Layer 2 of a small transformer language model trained on English Wikipedia (14 layers, counted from 0, width 96). Numbers have three digits each and are written without spaces.
In attention head 0, each number of a token's query or key is one row of weights dot the token's vector x plus its bias. A token spreads its attention over itself and the tokens before it by the softmax of 0.177 times query dot key.
The model reads these tokens: "j" "a " "and " "S" "a" "at" "ch" "i" "\n" "- " "M" "a" "i" "k " "D" "ar" "a" "h " "as " "Qu" "e" "en " "R" "u" "st" "\n" "- " "M" "ath" "il" "de " "Car"

Query weights of the head. A number n stands for (n - 500) times 0.00083.
q0 (bias -0.158): 659409539289656464584455762396304556325675468644572650335493308524399545400578383636409397669668325596274488462408549463320530391667422418599528741319464521521656432346557471493511527516438458541666538560357561517437562525671732583318604754515302374414329652564581471455604294600321533546
q1 (bias -0.214): 605493525487646236477341449420427396500282572409614473518644571490568399659472463715394336597361694420574551546617394404372440605633457392496487510576743563348538418742592490398556571316471428366520298511480392604438605500623479477572483558293788389407389500464473665442733483660445618381
q2 (bias 0.161): 365754306466442669479293578362461573791271472347596651462663383408469752445628579356557585588474532464601489359724514652553474317619550482680524321368296514601440500382425825576614542481476541674496452356455291359287489483486603452524504341571535496628438496451450535436621390349446422674
q3 (bias -0.061): 411633321578809379552440500388394368629620469405487659597487383238670549384393465588605617419264513532407517648260429465503608567429540403470603459457500515411444295408493535540338315318377518336563434611527623467541538509506620476615574564576620558491481399592596415377339557516521431592
q4 (bias -0.033): 724432617597492426292571486552545820383262527242335441492515384306475515600457413406458407493813455673397395508580331492231434165212528554464428481533418511416549543516362643664554651430500380301672665582533500569770678606530516593627581408477324554433616751522447388496540575433521632474
q5 (bias -0.097): 392530622816440696489619213453272372381496598642496605481578482486713319455553730677344476328391615602637820538381453466496479625587661648469631619550413514680338600324604422532500567628434479519482604596302664305464400554380534500539360403511360553392640551442519401444539533442741334349
q6 (bias 0.234): 412550425614478663584730613459723475354434704482144756740525389622345593609581519480774449173613595399631332290579468714525504616346482547257571616282374456641473409231366310540657741379351600663360539414635474575621479496492440406754301734541504395469436488585479180508607479451422451456
q7 (bias -0.072): 707439478728478297287666648600570652220575661583728513546545422513318230572611407438653545547593476541311311370555451524356535444380590629521523276649443490483481560405518656353584562460654503567571362567578572585526473457573476577396642555514450510647455412391404440458337473620352338507
q8 (bias -0.204): 496552651369889525658231594356416408371474500610436411377565144471426438500814575405504614517355621105232477612235642727483361512445358584518397500546602647710448752629720379454637292323622276304752294536541618616523500492399456504339751348448294557366416547500548671529423667381647646466
q9 (bias -0.014): 527575421332507286485417450482389389473481577341405634484566602482482382740602477545431347408484509633432653419622346591454540509421367701542565254618702454688549393526555351590503432685635356506370552326476616634524653392405606426506417481543542582518363534515572432317530392549444413594
q10 (bias 0.147): 398497539418384445539661462430580588331308543470537564679363386565518500331434410633497550390403395503389091471572560503729526598476378582452388549671488431653563429570407469715538508644506682446497439484400456444617512437285456567488509519491647522512661479401332463643489653451424423578
q11 (bias -0.005): 355461472444542302645417651545521616545389589507613385466622633351553404576540402525624608651521373513461455544480478457542629738535555580452475604544602443459381582409585354399570550207445531672461585550631704357254598478251533701431457507370532311405413571380412693457431613490583633446
q12 (bias 0.070): 400536486421404432269437582690543459678630430465467738364540365380436520645388603541520428523465696595475628424403400591316528535575648303517630400523493925594745531418573507298388427575453558514513400548624497449518410432487452462449622403464629412484541355526463615355695520578412543574
q13 (bias -0.027): 576478559243596405450397707445512591456407719635548299113556349740557538455561561589593496636434452530504309592515601357654473529347437618512489634601394417352514663285581433554557507504651561212334450569646536600701329223576344514632731421652648636490409566536418496331391533365468463431
q14 (bias 0.111): 259627646432479590421471568390507587612529529580536474483318441519472647640453365462621587623637461733543392337444363507458570702490549500414491500465481471249555514557500425592621503489661462378529302696246619754652290408474574438465711533595481334601467393615500474503421432529478305596
q15 (bias 0.106): 491467600526480455418416629398493404432424439358545387334586612592520655500428281331585675440500509447493578207537497761677660500381610575621512497456622432479429522478421436588587434392454515362539339494578390459451527526678500480558717531612656639346491434432418518520414524616391657530
q16 (bias -0.049): 477534654480736493620355484500537500809541385606599456323524452516543465619334308484524552507240376629421570582448543455497541570547679528604480390513621362543593583216321497480482284496406546368653346575763579576474459517315655526348609493438446350490581388426507231722558480449393709477
q17 (bias 0.312): 432364575285248447627509114520549618451409453254451338804354623527614731408369421500698624406747591584392504406695576554646390274697728310603429496320629677416527311560406566393559342487422575526635744338508413646518508656488386676622475392545516814620344582484376300684496492451660316528
q18 (bias 0.199): 652447409585098574552440389556546354649639588443355356692406642483524555540430408538403419415463546624640561345428587717704355452720443456317643414497447326441553403765355436348511640334490503603369556478517415500562307531601471527531413410486576609490628394628726482733624500567341244483
q19 (bias 0.048): 414393465427579475507270361678528470476648422504358478364526397402624459279526517302522517686577622245343744508604683702325480450482496587276451703471565403453459292588550717536511419444566365630814431435556631454476411171410352497702447530496543402524398602575838562531415511602420603618
q20 (bias -0.138): 301565449432460292444416445668529650566503494416686393536548456350412542569609616546425626544353585417541365790355550424645453368493274644761500565493725487444513586507589422464269435478487355334507440362618430349467497255379686484461615421289680604561409629440579733539527368524500466540
q21 (bias -0.099): 403384784478612322474539526382546677326593456426439420313683550430567390445484373452241591408577550362349459664691676477679375838451422666577574284662564372399666540496411461448548528358493560592454436664537370278700438440542365646363800843542519555435504569380337389504397780599380458444
q22 (bias 0.254): 534688290596227612704495413314581572509641496392500974912584618412584446625315416479623575209772456554596622382531406549604362407500519329307471320162625410376566560405381434648617656600442424337352527110529376492514522768457617463517383518443679531463338496641266557550352679206442395427
q23 (bias -0.236): 527596479307701430346606508642349862483412384679528523458814238454401557233496376554420564599458324378687487661496446456402625646285559733471565360644610578372463438434554639504443366297621462269666322549767482527655588361508357719546500407361589508410341421329592567307443729508345679415
q24 (bias -0.078): 672535398609702390541573540405670626146662493365359440395582641354500374469626581725461616424468388563383611640748638442557379526406426630355617577388368417134399448405500377403587444546555659206584280647736408319396631537406342474493614570423579469493272344478539336722613611508485542384
q25 (bias 0.119): 308669542384342504448632561560477698477439535300482557212540325623517415562360342500543541397492334361743442549562514588546460618570634618802359341595514303447463571608545212722478392313411569738421564414648589352706478573422407541645478540417532570527563279546460393534554618330388299598
q26 (bias -0.200): 470437452570414527676644612421278671567566549455538562364662208410667454567529516564482493514570430600808702540577531447348565386384630693365423262633390531415474507572380552362475475296259564356528344435356383477511689547456557493433668652406636177552750458500605521440543483490629542486
q27 (bias 0.102): 184389333209385526537398554598595582750531544811546293629187576489449590500539633478577525678629657496671623456543723422500465452414439288464460331586771481612385584350608466308661441475460356552462564706379459551529082589421449475390453519599351449360484500377566621431452572500496706530
q28 (bias 0.011): 446435537605559503447400487633612489552434643658619459456538668467398658630298516335569526377283355233770541371413530322599490560591441560623493648584493547450484424525478562520408541578529443468346353286424350672515345493561865572411468542338366479552426462634646585690638325286386424584
q29 (bias -0.057): 488644592461567549628422414463424340562401464257455886461429775563492318458530489595475527557591343584644429436583396483622271341654790352409606488331549593383353289568272525492458387898445476688422362380453328567437719512504619371595327663232713244686356553476725398598728381618469648404
q30 (bias 0.079): 355470675525540666384517390559395554456448573632515721575613601582450714641523387673421415500638567344492548185500496622641594623412560216551579324595176430806479480519484429547642561508652088523303574457389696471358568482346469411399492496496372435479419504569413318518707586607560433442
q31 (bias 0.107): 275320467493129558597600539507504295519614375478497609722441431708520401627504405702483513356467784637579426486455530479292455603662500465482493351493425490386487536543529427557589519725454473496373572382397500553478323406564550395473412455621813444679550737483503428592482510235490648510

Key weights of the head. A number n stands for (n - 500) times 0.00073.
k0 (bias -0.098): 538358407568538757531319361301577439665401570525394395629432622587629561375049507367468448661379460661448475512284600580500434557585551589645349480492461496415085512402545563523658442723605458557457533557360199481521413412430451635485342564579693701392350516650572312710574406516582733758
k1 (bias -0.118): 592506285380476743396402642526370294448741466396442503373526354689519693758503491453503466555650402507429497622605544338651371478433587547520391578421471481579521378416503773421480651588318560581374598328565632519335350437570697552313540500516449510543543503408529432574561471439605354475
k2 (bias 0.112): 543296491466612551477719253567452635667580546714484390559249624489400369602377393523609561147660645672767354438431387366302507546547466689298695492496618629410691504633588312488426661352379581703564629666446589881400548679539393416431406419328359435402475408617480512238536285449473636504
k3 (bias -0.026): 440662423395689290427285526575433525430389664529589473362389696411229563468415649662486523524446590381583382461500456503824481440716647571518487500450327463540648442404417555437373547507458593632493223354635433573310469460446617277606282430586571546623715610544410531490448582561428644396
k4 (bias -0.013): 623204529452632432765590431667475260603593527739702455167492542573614441382559595363612602443439207579319397612589493695557479400511221607443474527639591579455277589556609604291603419262478388775573343512581541526358527612458373687463571597427511547409409381282426355610311492610529673523
k5 (bias -0.070): 359509514468619618773495573504380395253325605459686693545215385178651565643553637566753500496590521187570532500871205366584496648421591167446374496612441492554400500721571449607456329481544323500458598465684428553532654566554333399603535392372442596516456797350573458772291466399350253687
k6 (bias 0.097): 626245376394500139777420500297597646433150543553473460453423977445517335409367557607221635708712576550500380607283317495385454465443553514519363590827386474478659682690243469517459667583678660542576463588303583509767540313425482406397440686241718568471670504509288411457388536707606344674
k7 (bias -0.035): 507248489595775456410396549544321444600510439559514792391420541526596493549433646546229448644442452574609448604462634426268634543453404582399457417450595581497552511625478548600308298331487420386617457647573485371470334704286272618530645441335416655659521493618608479579562751510477466517
k8 (bias -0.116): 460371761737562512596454221607316555522596544238516692491278467686604487327346530336558488590548658394500851785429508601418573580638593415752655579447414622460512231530461728520197682838413488478475664414508504412513483291304513283556576483653366289504432310366575401330515376398370430274
k9 (bias 0.091): 717261576712424357446608500625395351328422408321363445586466663614371595360393585676740627533480347591317416372594641610570586457277432446559436676496126533438497438562449481547316633589454536504478504569664497267310575800478496581475428534537620447724557430547568430620693604471489600315
k10 (bias 0.078): 616733544516691308556538383507526626379589437496551698518638640334447350490623396641531474544554541535545614507396583476375582599698226630367585630510540570633375529309307534467567438574600414238381332539533418316611438450436479406336535594346540458484686357383365693344509520551597480260
k11 (bias -0.013): 500342645509629529281547586324577365687513597548433452428428352364491437484550515599273485449497487540758507309634453316564407406503590483364485471481745361528530571614527519563281538616445400527417439359410443677472455494640470488547626513500478652606483590481200506614419355395754619516
k12 (bias 0.001): 507240560684556379623396570493432568332560457675393427390413348606521766614519445525466549297586552394297564713583670432629383371573782538480500425424332322351382356558364288543389520480652698492611558230521573443520619540445347645303310651281395515307569448754620422433473618636504556449
k13 (bias -0.060): 451794659489618566504688281566559584634520107584185523413686601418357424548428536413394511535310508288406605646350390603415427663458596516631354500679600757473621656354561465549222593547463534443718647297643351316479414397592605459368624631437706312529452496462650624426570457446426641469
k14 (bias 0.074): 486444369517591361520366300427462511511553376538612427556550591466608723482294235341397340671333493583423492628475534400462418350469353518459513705459580665551675662285511412664326371412487640533542357442544335399424355582593453557591713632613751522354652496600429601460600609486320623308
k15 (bias 0.041): 490766529533567408416438372490754422615739479478377473402483380563682472321390316596528500695409531380560659737497342342350458370449382684373507469577323561376739417486695400610401626605516483579658579443464558450530593557524760507414518531397480500620617332386465455359374593561500610298
k16 (bias -0.107): 363563558734601458420509489488263676412512534688391411393540656403466564377412744293421326655533692300329676313255470385446464424569496709336694531149458397660284545549643410436472489538511417569516451293451608496318669530462496515714396567367668536750404644595417519415420442585496418847
k17 (bias 0.115): 407478694442458751190799709466603757454500489829530479427382340636558323390642428334648660577559348628505398590286458513564628216381269673568529474576560720614399658204586379617673504472319475410457383590625504629678474643309451504587358399643378173471633423559478302389242862555537655411
k18 (bias 0.090): 504485457314359518380703734396822671391431311376615357331607453646451612641463470608504569626684558411444652583445200515662507672625434317325667227507450486535636348515500555507530361252583556530457587827406381319551547525593448497524459596591496415418489597461408489358532579514706413511
k19 (bias -0.066): 447301645182328481549570541469563604513387582708600707438535562801526568444428529564477364527385715524432634549386068650512504293630791352643623512458427561515493704415341504779668706559456609617500663532429500504331453583561540589167468401484489393548648392580398457411507368323378446549
k20 (bias -0.082): 416565508551453638105548322589516511589522417419407479207401637411483397603645550497732425275390355496587631358547539570475614528617627478379441453581511740412608455530364706291548444715521497425478583313341529594137475661532493565562378401579370257558552575665540561565568450507616558324
k21 (bias -0.071): 576490660581511416493405600547592500383411512471547426536541405454582350410602481497390571578295538357552463511355517230466636299477569563335582562620409617586433461670532681450570372667332259504469329726369421356504798367715563539444325448381543347478686483387603686665515490513649377613
k22 (bias 0.108): 266666729209538478258446633539576531322430608374535483352394531375349572397464359492557686487583614692543294495615589513335382601199509711408634562568560474248459523337262566263522664543517610799426509468668838458709324628466441658702648713487103652376657430351566504492317683323653408466
k23 (bias -0.090): 386280634422597423572154630380534316500394417437321531467488578594368339756585450500508392415430354520564420406500248388391438345815508657652537547492350465519441607463430547530387754640507606443578459508624594673492665751400662332217685552661431288504540418462654566578752313593589754412
k24 (bias -0.060): 372614556475557721321353554535215473533227725660753396407504522534276469518780504424597596761500553451759637491345504563530370390302631649431298540517517435350582601263518628372477500409537508395644495641192695580824407551530744650339172607351517406363667618307567539655324242413546141646
k25 (bias 0.088): 605467615728731313584583367243791661110716467394348569574596422370564508546602728305284590541452512487536571607400399374439707564431412245335377749484618472597620465307591376328513726558563408363488435577468522754361662701675615339472513668199391289527419467444412648571345414504418479528
k26 (bias -0.103): 508437416612559554531478478274500411369551628605414388517627716523375476428464384538639794473562524279668500606520347448640274568689475310380508765346442184523249475732434772450468378316418416765598533467557455610649271504775549485579540424366585616515270488611722363552500390702470429362
k27 (bias 0.064): 520445661544468665378463742297477564815496311419483413496738350476629436453332246294386433197610630539253504491466459517662426415673563310390724378439673541316555776457417445670341642454607362678658640509540299532482622272558427412883526517638451402536543300520648525667795604591540496537
k28 (bias -0.035): 565515236440452347593397297511516485496648432310456409387665574479347723636375449521571507643562437753682670415365439545375582675507634625488323500366704370666853442385689493468606480665532607703603562439344671397508422583464466307550424226482442413392443419536511515584345632391525504724
k29 (bias -0.008): 476588294337392554488444552517359324451504652697284566894330638588327479393418242375601492384240563414706558552152704453500578545410299638438460521504500180684551351457373622403849489259464715465517456483548597689577340512591712715391273492492418483563504638516280641584474517422524228692
k30 (bias 0.111): 588572427805459407632492582395467338569341447472676396568565579403616407673232444267439504380635420392302245610787548515624651409326678585294457614533526678581401421500690492650337593631629738445500532449453386456553754551392309626322628561587474450418380523459313470432706519507328564614
k31 (bias 0.134): 275485636415669356522446525515625634576335395516326647524625630425586592374412414698617436581591358427390436582496584542663559551511440558724868699361566646493461598411266515428362469565330442399407683469572434241334639518596577500597431598343423412426512693613372604493427608762358261267

The vector x that enters this layer's attention at each token. A number n stands for (n - 500) times 0.0092.
0 "j": 422342534626626406528455417571535508573428690398419533527517462631638547629517690272666490370243454384469596403427534323420252731730732489623436469447347510540421274600639860565469505278443504436446515387589507532542522456495387374306532439592456595554470633525689417528621656454502400489
1 "a ": 457318462574462680523331314615570412440563551532385574520353569567598638572483657378522482559264416223430790329501524392450318664726617440531428553433444533414478346604523977527633576510440405384547526399676557564474412526460414365410480354683587639554425490413535602494617479414529358589
2 "and ": 485336491682546636499340385594598455409660594423394516544401584476477601554554574329617415539282536329395792300481556434566265582825639413592381588302436582348533389603461809490614513510430423423615585369564587594543545491468498423283528311560540618599263428529549573619565405417507353636
3 "S": 505413406741401599377334385514532297543601528363358587512359533529528595592520542434625567588259520247464670475514536354495328795558798489635385531395460509475445448726275853526585458506325305497346607532528492600442492486429485525345513290594588642580457555422679520523545500479494514635
4 "a": 489375449659407708417321418616460274547527531456414657685360606568563697565543609358502444562278447236336557454559369380393401710643680454566430363482449469522511230656472895438520513425402504465440527493682510515613482440597547419294478339563664576614391469494671548498603492498600368612
5 "at": 347288468692401562479468324597503366649651527409246611636435570604477643732602553411659328578194471412403562521540485534521351633723598459491442404394445522408551382593465942441520580507393454550448610487585419474464510408551506564387444252504503676610355448370623591506551378598572364613
6 "ch": 374380464716452596397348421716442317661571544352479541572434651648548598562636579425525467517328531336402596356465434321420426631698761359576395455562489406480421314565508923548540510399400565437378609475584531418479529490409402448375467282659622647454361503594712534629556441531602326579
7 "i": 465358398798334663441315331576447404584553588478316698587460550655594554547568565497532369574194489330402568435578437455476364644673600493581480433309562391441341284649474799380557563411437436547481714519685550619565411486533506453327485282544534599624374399485641634489544397547531375645
8 "\n": 367402546655476604464368488624404296441679557361465628507319613697551562566460652500729464403339477282385596309392612390482405741622656463544394587423447503435449232609537826640508453579516493424543554446638542602462460342428519426357566286592615656554360542614515544630498318383398405604
9 "- ": 405343469577459689499314316539543307360692561416369559419344612602495697613428482508622454535323513250490632352354548484476397627739608389721370429337514427506543389621576785567529486604559439449500664419562627629557439364458401470429612287493664627616318568551570546619575319342394499655
10 "M": 566367437614389611425400428632362350513688431321339598580265612494507668511651542428690503516298575321513683438460527300530348629687778431657408493485462394469444426585376647609579618415414291533284621481540466650327477368463490478402501333648629613544390566466638582543573470537530481700
11 "a": 480370417629374728414312432625446277552538506461431641708332610571547751561523587372527438546298466239351583462586337375427440699639679431574451370468464449535522197649487847437538511453417527489444573489680504519589491421598570419308457316558646555596367492530648547471602485490581349631
12 "i": 450348375779300674433320347580441410589559576483326692606454555662584588553554562502544363559210507335411585447605416453496389631660593489588494439303582377446344260648484756370574571431443457566482748520676537627545422477542523453336462262536516578609365417506627637467535400536512357651
13 "k ": 504405414552315686555326240648557343505647543474390616497254591632573668662512638423693392480300533338492786259457607479555434571765616293604473577478354396425407449581525760577531522524561541479512630452664519506380415420431510506503484206527628554517346432442525559531590460435416377625
14 "D": 514442345671368655353379503567465399525659481283367573510313583592474623541608408353646543531214633258481722460452544381495409704743735397578409516481403496538409446583422653484505647448361439507430689458533448684271468483421513502302421289551644631594357512617518531548600540586573433682
15 "ar": 375397358802390607397445368675452260722573630463425611621339586584472744652585589499600445534287486286349683491538367481572459459684598468498404478460486422361584297752510761567617659453400443561479632466537390542495452456449476489481414251653558500619284432493538591474494401525498355510
16 "a": 469376410617363732413314432625433283557537500462426635715328606571536767565514578390535433538315466234359584462595330380444456705645683424581454367455464445538528185651493818445542510460421545491443591484677502528574490423589575424316449307559645541593357495549632541471611477491575340639
17 "h ": 487369370604238642558370306702496330492623578490421546484272641614573630577561601406701459492373565321446814324387460484672488574768632277513455529368390480420502433601590768575607499535572504477511598375659529517389449350409530451487523286594616599585395497429472541574550378386407320604
18 "as ": 349401418483421785468328366639543441379615438477409524605275565554429682513479520461600429555354521268450809355505517512461305671815668422547396605344457502462530314696522818578588562570433568457526623402637579520395482452473502421490509161536558586472288575485531548542679505512412436564
19 "Qu": 500322456693298669448471497562397403582549646245487624421256611529535725522524594519466503550286503360372628488511420499518400656773688337613452391558435451512465321507429672501496507427522461540457623487581485740268390557469465391402490248612672480414298607532692611498638577474516389658
20 "e": 420474398700334657388344470705534384539578599461392651728333511549563608576447533508551332543257508304420582455532389435531408716757634470568473349349467474552474296651415692430408518545459562555487683594641521530512471455581466516339361121520567548546282452471652539587649459421423466701
21 "en ": 330333439549347726491307339648584443477567598495347646516346619585454665619458585434566484493409531228541794299545566481591408551780682348601401627347376507380514347613525745544593566562493564563506730382586503471425433437373554536455450232592558572541393523487573499524543380420353322653
22 "R": 504523332684294590402369409509458357494646553441390646607341523633472669534534563493631513501247593314543733527554523374459331706677675433642420588422404466454465392655351574561527465415419321535417751538606437738248500443446570543382450183556625595494410484578534359534556533507444466708
23 "u": 385397363638328771486403479670426384654553563344399645680419595690430618599509545463487415536277573253316615446640372492540388638627562366558412392333458362482530208456502787451647524500414506586443656501596539575408465525588566375575502295505605564522370452442694577540608418533513308682
24 "st": 405330310658351539362367407631499393628613609316431628564473570668454754690631626467620319553278492370352586495454531351528483627848685357499407391476394416528490423666459651461602495516492620500503710536519480541412497455444441517481368231526589506420261429668514551602620409442540436655
25 "\n": 344414501612411618449364508622369321454683530359487628558288625696514619572450621551775456382415512289408612326443581395507455739594638439544439593388462477457449218596514715642537453602532557424553650431634523589426489362418560441409540246599594591511343591678461525603476279357382361613
26 "- ": 386370451549413706492340325529500323378700542422370561471315604617455760623387429554658443487388526263512627366373532497519444635719613363749418427287507411520549359612594671578566475651568492469465712399544615629523479396441427468477598276477640559595305593609506522606578322327363464666
27 "M": 539383405575345618421418452627326372520687414332342593611249606503474726517618504473723497479358591322539687448489511313584394635673773413668448492451469370485461392582393543621614616455409335550267680466520449661296493379437515479446473313642620556524374605511586552521582474518496455714
28 "ath": 442409433684305561342432385581406286680574515445377564692357683551406693663594601475596443432340586385377628454475360437547516660697668363656362380509545432505463296597547794583657555446398713537462778407572376397422508395490462465469428366342421528624358555616642497551578523482512329523
29 "il": 349482544645322735383407400688363403662527646365438530523467746629441742598564589500505478433356536428376660392542285462600421612751649410422441459475484468477569291800510638498648650491407525501421647466545426559304420449508444495547482175577551613531254525590563484433457361486547353508
30 "de ": 505333344384367717371378383621538447568657507412374620562303646566491695672494599568664471484450570308541809315467625520557530525792662323620376482418325391473519349628556525551552693531434510442528670381552502591362479429340510491404366265619540492552434418519499566554598454417441312679
31 "Car": 441370330681270560369520399480416273757552516371453553583310665619450727593551576625550443359336512343459624548505384544579490591687696481546424524496484395380585284556456758612640655409436418518532727414472465656305523490294513464468448274658532472534323539487611615428549597487474380574

Token 31 "Car".
Which token does it look at most, and with what share of its attention? 31 "Car", with about 30%

Token 12 "i".
To which token does it give the most attention? 11 "a"

Token 4 "a".
Which two tokens does it look at most, in order? 0 "j", 4 "a"

Token 19 "Qu".
To which token does it give the most attention? 19 "Qu"

Token 27 "M".
To which token does it give the most attention? 27 "M"

Token 13 "k ".
Which two tokens does it look at most, in order? 13 "k ", 0 "j"

Token 14 "D".
To which token does it give the most attention? 14 "D"

Token 5 "at".
To which token does it give the most attention? 0 "j"

Token 10 "M".
Which token does it look at most, and with what share of its attention? 10 "M", with about 20%

Token 7 "i".
Which two tokens does it look at most, in order? 0 "j", 6 "ch"

Token 6 "ch".
To which token does it give the most attention? 0 "j"

Token 28 "ath".
To which token does it give the most attention? 28 "ath"

Token 29 "il".
To which token does it give the most attention? 28 "ath"

Token 16 "a".
To which token does it give the most attention? 15 "ar"

Token 21 "en ".
Which token does it look at most, and with what share of its attention? 19 "Qu", with about 20%

Token 9 "- ".
Which token does it look at most, and with what share of its attention? 0 "j", with about 20%